Layer 8 of a small transformer language model trained on English Wikipedia (11 layers, counted from 0, width 96). Numbers have three digits each and are written without spaces.
Take only the direct path to the model's output, skipping the later layers: a vector added to the residual stream pushes a token's score in proportion to its dot product with that token's output vector.

Output vectors of the tokens that the questions are about. A number n stands for (n - 500) times 0.0023.
"our": 473410235216363483268450555411469683305437598443609555273525638663276661314609828608635418449361564648389592530414323703406809478567668312478313485366459468585492717561502475532496446709670531343285337618566515355418274713474315555379477378717523688585458315719704543384635633554424564644
"enc": 545692433401680587120724559506296663249579596475784468604272328833238259744703365425450638489276442372565623639567393505758562581594494239385359437589437515484595544748492563542259602754524572631399529754661525259370211498570246626297379550460526613437662561592266553476559434327422324568
"ave": 681658359376515439315219503577603580451487639558769500458288566563618401649422397543326656509191629194360465793292533868649343468404424479587565390542403427701318553511485546515519402340529275282471344499699824402478373410367470241849471405730520714647979426423545591709602512368336447539
"il": 194654429613500475430536500749309530529282527530504586510590394741483337299489493542697321362621593423518617387427582634416593541426645338416813677520443532599501682469501532498462426311416343505423572822940487489414528537474462689305470523376346519393471337376406360427472702421561500658
" al": 458378572547478482317584398343555295394551503356411541530441616274541534591514700486504336623498583712408384491628560576511390599767527599491581332388445540521605445625488504503646538484615250695469495372469638365587711364322591639452458439463644647472527556327397498622310483610412506370
" 17": 481476668606732518636609625547519440484482420553454600337394629444362597519625324368534553748557421413506516655526385615488632491760434390518591442318649340516455409578481602488289519360508407386521393401463536625452533522394530504544323531480401678649339533458560428368494494553422408531
"ouse": 372235506350573377431341497540534302482708606671777666261405428612222211700530139572449224541222521588727625461436525672570673428529450316402623594540350234720410519633489603538692640572729428338369471300744534458457550571629565153780386388510463641659560620383337258592825653647562560321
" which": 612324632577478758464562311461493508359237276452456373319454858522684296514650454437602467610588661457687600637413549567556368349616635491472555389388375361338616576411510424547471408557376326496339487542518566462444670457650654398438508437457879519664648559520426409681492404545527458272
"ra": 196350182566312599543568643452567653396285616608548542743721467352619600325508558526338378449337759459414416457467529560560773408422683595445671758508532567308705294531486492478350484678420546575342691415616509276350396480382368459549509474254719484508698314679585590554531417455433377707
"'": 538462317273674457667282470657580526564513528354493099686366597537521657606254657491544612387559458525477255442553463434491328667481505510611249259570399349357409635536509387464456715366404463725368629745597477659390739460452384493379643498654638563527486641838879346485361734443365438308
"ph": 474463402432316492449194478546467352506356497630717468347404324422600419472491409512219420553886471603881497934414406477459394691473451195198342234409637598811518141652504534559586368761639568696151605615737798659449578584703626204571532630371712335531647372417511527329352647585349642416
"iversity": 393626319483441415771477177557591653192486286578605355622361623655469356571365366317335634548505518310743638535571498771557700572550494555292461666476424447266522713594480547515352780417550647288421389411866439451296356390837386146569159550406617490786695565529486475834625422398415572436
" Cl": 439432631521466510660637611489468587588581322442653269399362429430601460576344534380543557336525341501488439441532422615437594465538417672513294313302583501655767370509495415522583404392564386633682479425589676504482625523554542580534659492302599423487504533632193597416623482452386527612
"ey": 617477556298479692259494745617623683653287355253336323478544404473331353454484665561389461507449617362615555390868416748157729480337407354362165518605443448603408457491505732522454539455704793279423688765612433520795623391665175263430491534437581560488661548675452377481755645394429527362
"m": 344508594484381562289477413566268532449263747735424624600530285417563396376335559522542412314518257538582447475667564261603640692194504407587811348634677595558566386504503497470464269497531392550529566375559434580520455580379716365527407679548792261456658493488687437465579485735244777518
"eral": 192497415300407479348466587555339543502509570351687765647393393488171393444616342465471688683336501763615288428441455668512546299839376124461360396483298352566880592407500672523377403621467719437360527565856462244614539654617476501750299323692553776539466616729488395528521632501505119741
" he": 461545510583433699415506377492433269569449321379448351475643486594492376672557488445483401612575339652435517576311700567415470492568609735607421339684492404564531591525481480504438559344512425645599397460427574559331656587537359485462337573605766461419513520657520379522542385470433522472
"ok": 353485365480515584546440617392702519401361388544504383446657612534428141504452554544366428408304692422405527754606488683640390567360457537458645675245512448871615588468504388525566526445727622487430744732571426373462240469361446195343586286352482587476563576250540627497603648480750419684
"uch": 460378460088483550429417693804577721330203438477557307568318358426269598302265611510569556617745687203482643671613533826541756594577583577407358482227313407485649602532494712489555437627297359535393454671612664514272581539588666438494401468559597594373695471265409368453639529460324565611
" this": 498518588525408687415627371434576398327246403462536259300257566590501537489610319422473474778356608383592505674452551541498401572621602635428514469250676400368561656514514483527471527394717330567566574651547444351461575426370574559797465424760753444593598587569365192425362429470631570514
"ain": 375608429330781468512464246633571688633233388716701744569527441540294122475602436546716623757209471444326340588389453737528542638365438423529645595423552528616337561492485737478328341470371392285362673395508337461548314662365359544373447631550481480762583515546424590773619570349517548492
"ire": 470267185394640153366367490626832434447595631627428465490173548793370545556645745462494591573485648383337475533602512533456769368407397464477728468672503498342444631538492444479422605377424375412372351632712728278372741677374342224465200616462642638616605294729334584511504482605645541627
"ould": 574417317146654443434512287786465503474234649460492270694574605583757352561580331553445399596415471275286772547581425658559641535606687633539438484553512322717508617576509530557519312456471427617515580468652549329546331465403277545666423480512623638763567411411544170585465526496406377380
"fer": 554545376375389472372494562346579601304572558543440565365447809752465382494620480452439741579556286313585571698593411231613511739285647457480400449400714413430743572392489455504636591241695626414577472412564544303532391320603277480281498529366854212741781502719222154690460352651760269677
"ous": 334393305481408502363336446514339278576720449534570833452236374571382526665603266534365168660077479402528483467337464635700791619680678219489753519379451677627360435576503652532692522702545512442376716433738498412698540664395469269420465335373766497395585675681410395445768756283659437335
"ed": 366689486383484608379471518562312261494592481813470682765600289211687519679629524584544670464542482185718476401585349696454655551302577431546668493288345541498258629694502495474355477588487359458687471793592359483479228539614403657414535410651525478386326433706421706298428518409492470315
"irst": 463352501147492549517621709434449370378488657525501512616443485645542394498584386445485568368591525494405442755348372605576661367490485462345567465415630608412471633553470421480564667415596521485432496453814250391462637661655355558578316271492666929529530233476165324608669488556560311711
"air": 467444186404624558355539472398540245464488649578794671718401542816398440513578622528480326547609676457558243606586448794741694275565325268379491570227654515533442796536488464489335381506553392495466362305760443495421486454475350369460382624469408731533532488460454399599686610347662540354
"ri": 168292214309528645414589761574535811726173528719547521590623484486517498253448553523677346454186693535338427569538578391491465506340769414315472390442671638384651415663504705513291401571277464566495458552540341420462377670526551353576557636384617650455445363736527568647309521514591413667
"eam": 355312406412644401616727453642580518307438352482589323652654727609556305324131509397483463392361592439495602471586263517381673575424450259509398330291687550486475696763482626512264677673822760367468491631646449310693500438600170477406555336442588549751541366486708486595684595388453323659

Each question shows what one neuron of this layer's MLP adds at an activation of 1. A number n stands for (n - 500) times 0.00035.

n87: 476383472454403553680616425528497469454396407522343697333494439407432481380618473586691645438312381569576613687456470389494515385564515503523494346529566524558491551427629556397493458376540474634458401295548487559451491586574622614524340641406376778425317331679686518417661470401520406572
Which of these tokens does it push up most? " 17"

n311: 500437530462418523439466383607500464363589376375438636494707458497445419424663567468480530428543494488252535642475497577355596471492543394573373457509550562509491442478484567737569703389503544652540434310230557563506639486711637503638487228520447509360414636596573468553551509416544310613
Which three tokens does it push up most, strongest first? " he", "eral", "irst"

n91: 521429479625508493378574439427364618410445460432529618347652641410527500578446570796388418479485420527418540592383454541660652562350556462463492579511421492593497448596631475283421477576487361229515564623444714473503420475492562481487403528466554451570482441568527508552547558554522386573
Which of these tokens does it push up most? "our"

n243: 468669562528529573473528369446412579228374528621547466414517445441597323612652500482608556630426429548339455353494341595563533428547483491333494549561663523521494473452685557457731540519325465567500729422480506458728512503423356457541494689584265479702439530497503509391561531480500399429
Which three tokens does it push up most, strongest first? "ain", "ould", "enc"

n122: 404353548650609484503583486628570503565463589530483535477428476506448733311629520418442583454618542277357444565602475455406546448597464620377654506342830627580492336472466542434591481529531421462530383551430539673621598530463465485500488519595444385445446465316390419429347503409537466479
Which of these tokens does it push up most? " 17"

n381: 569478530260512575534626482404318500567494572519600471448509423439394474413613512445421497561406497686283639482460598461536399558661427667486294283500412539557541459412691494381661565514660472437447442283395526334612522776439657782500655417640440481540497478390517488533488491473469506398
Which of these tokens does it push up most? " al"

n19: 488440433363695331383628303367589445590619392607608400608270329469333523424522461366431546512503342431372503549616693528422661477620408660372637465478419457468360446480544497295643431488595537494527578512486776547472534428293607348473416443497545564516558478679500558457605598515605621480
Which three tokens does it push up most, strongest first? "ire", "ous", "ouse"

n40: 385469357381497433444313327506579564500479468579607418380605623543621410472522467600627700528465526509536670597457719424386581608601211485483536522585497449417435522569356373522449536551354588512609463346476536701576578476399356494416377479247602484525603311599439645524616580660441545432
Which three tokens does it push up most, strongest first? "ire", "iversity", "ain"

n334: 404505682385296633406249523526562360448491627451603440632416613561487651550438483566530480486439464544561443569411494476374533632492348605597594298473425452316506621389181466467411533446432723541597460694696460552480538472471492668497506497455446464585372599565565562466440492511471463575
Which three tokens does it push up most, strongest first? "'", "eral", "ed"

n162: 364604546590497480428506469650566391408364641410329599301422486703492503444528599541459380494521446416474536524394416497408471389584627565370349427434594500389368535372280396738507426605660568788576442410476559568676379550366555560539480461545548630372346438517586707606364506556458473670
Which of these tokens does it push up most? "our"

n108: 368537301613526516447522400713593673442480478469474757454250467445463439453626665346312674579268645689621521468445526642585473494453581428555514437598443503488324566578405556416510514503417484538360570423442478532606421539454574518474387365523477461677402503561514645500445539492457429527
Which three tokens does it push up most, strongest first? "ain", "eral", "ous"

n100: 461464509506364312522593631494481608665574596425524463623371458518541383666472606580419455431393425524458629467466447481415438625568497480537369304617595372463486543435469606483384707525342445279671612466389452482545506445449531407465490468305447597540482606617647346637469569643688674299
Which of these tokens does it push up most? "'"

n18: 482375434357311557592477673574494446443515551481485529386441511591533551408655627496604394379581324558538635440248518744670563417503465480554378572386469542438445364481622446522513427595589483500558533454214433360664643512797545311515448462524509662503446482417356583596486500526567406483
Which of these tokens does it push up most? "irst"

n380: 533528591568482755841460639284289540371291558590595494570575509482612526513339329411441454571488379379500560339359488492542431445471406550445518386484497557633312573530604692500298533509452540416565515491531412423609500385454512531638434628413542329637636695570431539616512435435483509452
Which of these tokens does it push up most? "iversity"

n241: 580505624497391503406472489597561449454444385514524381552492500358525463494651575454599628457435701365370517478581545522376439390451521399518513545397508596508604517360695540590452511434347540372529304477521589536479538377376528550535559537622550559693446793467587665427328529384383516487
Which two tokens does it push up most, strongest first? "ave", " which"

n341: 477422361518546423667440562509491419622561541373555600433466394532508454524416506728404471439399400619401508520555494462270428481417500441333446503611587480708466365534691581395542406606468513665284368724487699500474538492445590500406431576500437606485607627754505382436417624494556511378
Which of these tokens does it push up most? "ph"

n74: 497489588612407483443420616479552300397462503584512573414540589485432472506558300550349385396637417641487405362497379582584455525419452364600543482491486299736520512427295550735474437384485628453565720461394443691336635400547497485503436712468494509560570610707497445497416591597644584464
Which of these tokens does it push up most? "ouse"

n15: 408575500463615365572558465646590564386422472380686444649245552629546411491340560444472485570384515432469484631484309519617486506450689447552503409479579390418657527698527615462416364304474549481506535539728712385483464486465470488417645398520638527399433568486717506416420542497476368470
Which two tokens does it push up most, strongest first? "eam", "'"

n250: 422375584500484508472492431542615519636505405534446635593519668495697500478413281543474440355642489337451612432556487545333356593410529385626426489369464430644479654383632657559554429411635661603435451508482636505527522474557595343513394497543409483428411580464477463605477484505425396432
Which of these tokens does it push down most? "enc"

n50: 692568538562422503455469410307515506671582589429418658544350539420665497473601372756363390518437386371459479518464523560673511459550560387494457338409365477457548323456373494547480540726418527403651455500721487485345392440479481697396717463622613466446564354419564561462542600466533543412
Which two tokens does it push up most, strongest first? "ous", "ed"

n163: 585434526500247680420554584429491583411529448569440374385460416509484567532613412573403711384400476600635549517362573479427435408535617494457302530565589483506489607556523601242386492470511471356442486571626445526523611297604413669480562514514540551312429550503467336454459683472487613746
Which of these tokens does it push down most? "ain"

n228: 482554626513242640468593447554481558599476407558555494587491543702673367639443558630536293423557410591503434408372452437410608658497661619497246382763506601516556459487694480598343566417485511471568429427541566406485528446497282760351473551597324519434436522468416415454474476650403576397
Which of these tokens does it push up most? " he"

n76: 491295596427547409491571485577305365572426457535599569437541658497566364512385479674729512527314349564336460766579459608488460580503358373426491628494449458575358450445567490474417447629506608469627352534513455764569427483368616571503559447494426516595443351531361462647665584588392512575
Which of these tokens does it push down most? "ra"

n361: 521472568638447486488483654613472515635701554375449324551640436527596465500509615554477524566546382324599508375478547552529661465500310643371399509552472571429486408339387417660292657419535517430497464489440373274595527627485520365468513312714465562436541645503556409417494609738365600569
Which of these tokens does it push up most? "ey"

n314: 747392581543489425547546657431483716367382590546343345525460510640525497617514409441576516500634537475500510643543479513431564590449508657567390548497431554401505612412251477665485466279365523572453568492415454558346384584590549478516515342564553390434567516513421610522490474410357524457
Which of these tokens does it push up most? "uch"

n84: 617402415532482555494615451572434385369557434546394477396718617696553756656610380643509549414544398447584443409706467494530414461563418564503500446553531578402450566343392383364490693491494559489562549344503257525527519329649454397497480402563386655581539614647509578461244667444405554367
Which of these tokens does it push down most? "uch"

n34: 566457523629474359467352586515698515582595555362468572564514423430513751458566380468441579401497360458382349413571586277540362590668379489481441488485595431322483674513450606449529557497382406390435802569526550674465568404483596446549506438511692421503393376547516494529586475562616523430
Which two tokens does it push up most, strongest first? "'", "ire"

n347: 541443609316471626442556659757479459491324249265547480447349472372454341361561456400554408408388583612595630447442506489350450645377486503472503491454589462497623540484566472620667592428553568567680470660493661362462578603601455396430458624503541528615603434551464450494584366583440419492
Which of these tokens does it push up most? "ey"

n245: 361474513607531515430603558481470529659562404523474428531533466421469593577511461472346602495361451335389404453532518628513544489572419540436505343631383593516435540472500636670353746588448551451399563369512433561438500697414554602451475343708474335551528582443441505487559598416500485556
Which of these tokens does it push up most? "ous"

n1: 707464551625479534618586337438534440482383506573388509394619497408389459543613506599339415482406649466458622582369723511420480409474450576509409384332682461450304375493464568610708538466560298566459677549452481555708355491455571384649359529682437443574365534471583479539529474329553598351
Which of these tokens does it push up most? " this"

n373: 463446587436555459539604515539545381529561522482392636661491481585455574533596629426635708319466661503531383573336400411563494425252348629346500675282454566476612668475576472639539463543558454539483447511565370288361595418520462515554547562426354328512633473506503546514475531571417457706
Which of these tokens does it push up most? "irst"

n222: 433545449503484418567561618492458667584500480543532513478428543645423640386304607376605457410490424492540435430604532585516495598531409638434306441489558393632594494194688462402479524497436497577448552389612514577710333573462424559537614597426402390486559445539589620419377565497345516568
Which two tokens does it push up most, strongest first? " Cl", "'"

n190: 594643414660418624460464669564442521691780255460464599425447603452393481631423538338650419554298463361430407447598643577363585490379451583551414475524539580512377454413574309414267419489414530531592485452590443617352482437509522598538577494696526488570580572463528556334576509436585509453
Which of these tokens does it push up most? "ed"

n133: 368515573517538485458451376428567413380551628485389609339615492347597443458458634444500481576476531442541466370523436510625510456526555659482526520520414516438613452321603317980653587525438465492482571510400541475584646474527526570401370540615399593464519547479487353489683448413307449588
Which of these tokens does it push up most? " al"

n249: 399629548689427462520546653529459446540443384500605348471469468365589533398465514596503600503519369573403423392403455463464619454406583717495599450652484669606445544337616524323440603503703500355599391562599570399172572536594454386450571425486626538424415457459648567503557445530513385556
Which of these tokens does it push up most? " he"

n173: 384536356594401511500440497429577461631508568599436487651560578494551456457471555607616444556540573608358542533521342420614532372413645465455433535357380547563417463539187749411448492599381569610412436355565476728406525325517348371620578519481530402619439683500524497500466492576518623565
Which of these tokens does it push up most? "ri"

n32: 412348403400682571497438474553598612477469451430540299402404532573489430550569503239667619506416515476475572451465554508514495522587558514674631323355460571491266467578406475675675365487569495527392581541574525313474623475676500527540287573287554665471457593626456571532448497416375418535
Which of these tokens does it push up most? "ire"

n325: 474563621628488556521609473609479491675371612481417475536515339622568422433414483529417500348523435600630505518545439276546349506492486557441466389570558658531369332385484595423559416486409505699426625351745639476550437494334653601491439690544387408464679620503391456361458520572284576461
Which two tokens does it push up most, strongest first? "m", "ph"

n107: 353608584565526486413599532357338326436694566526424539491417478285639390745618460644559494526672515512606555346607580468568544553428444562439607488572492595554548289497347413534461571576480527415444506544422469335451399486462291488698535364483617312664578506605541471503494638424406534432
Which of these tokens does it push down most? "uch"

n12: 603547651503762548361617489330453542449494471497615503506458481563557473601649506636350483577568494425410361385606323510409479569535639432638618512396606542482519340518426533537488640295609500628476506430427551466455437527404580445333570330347608550529466457358364489508551644478453647466
Which of these tokens does it push up most? " al"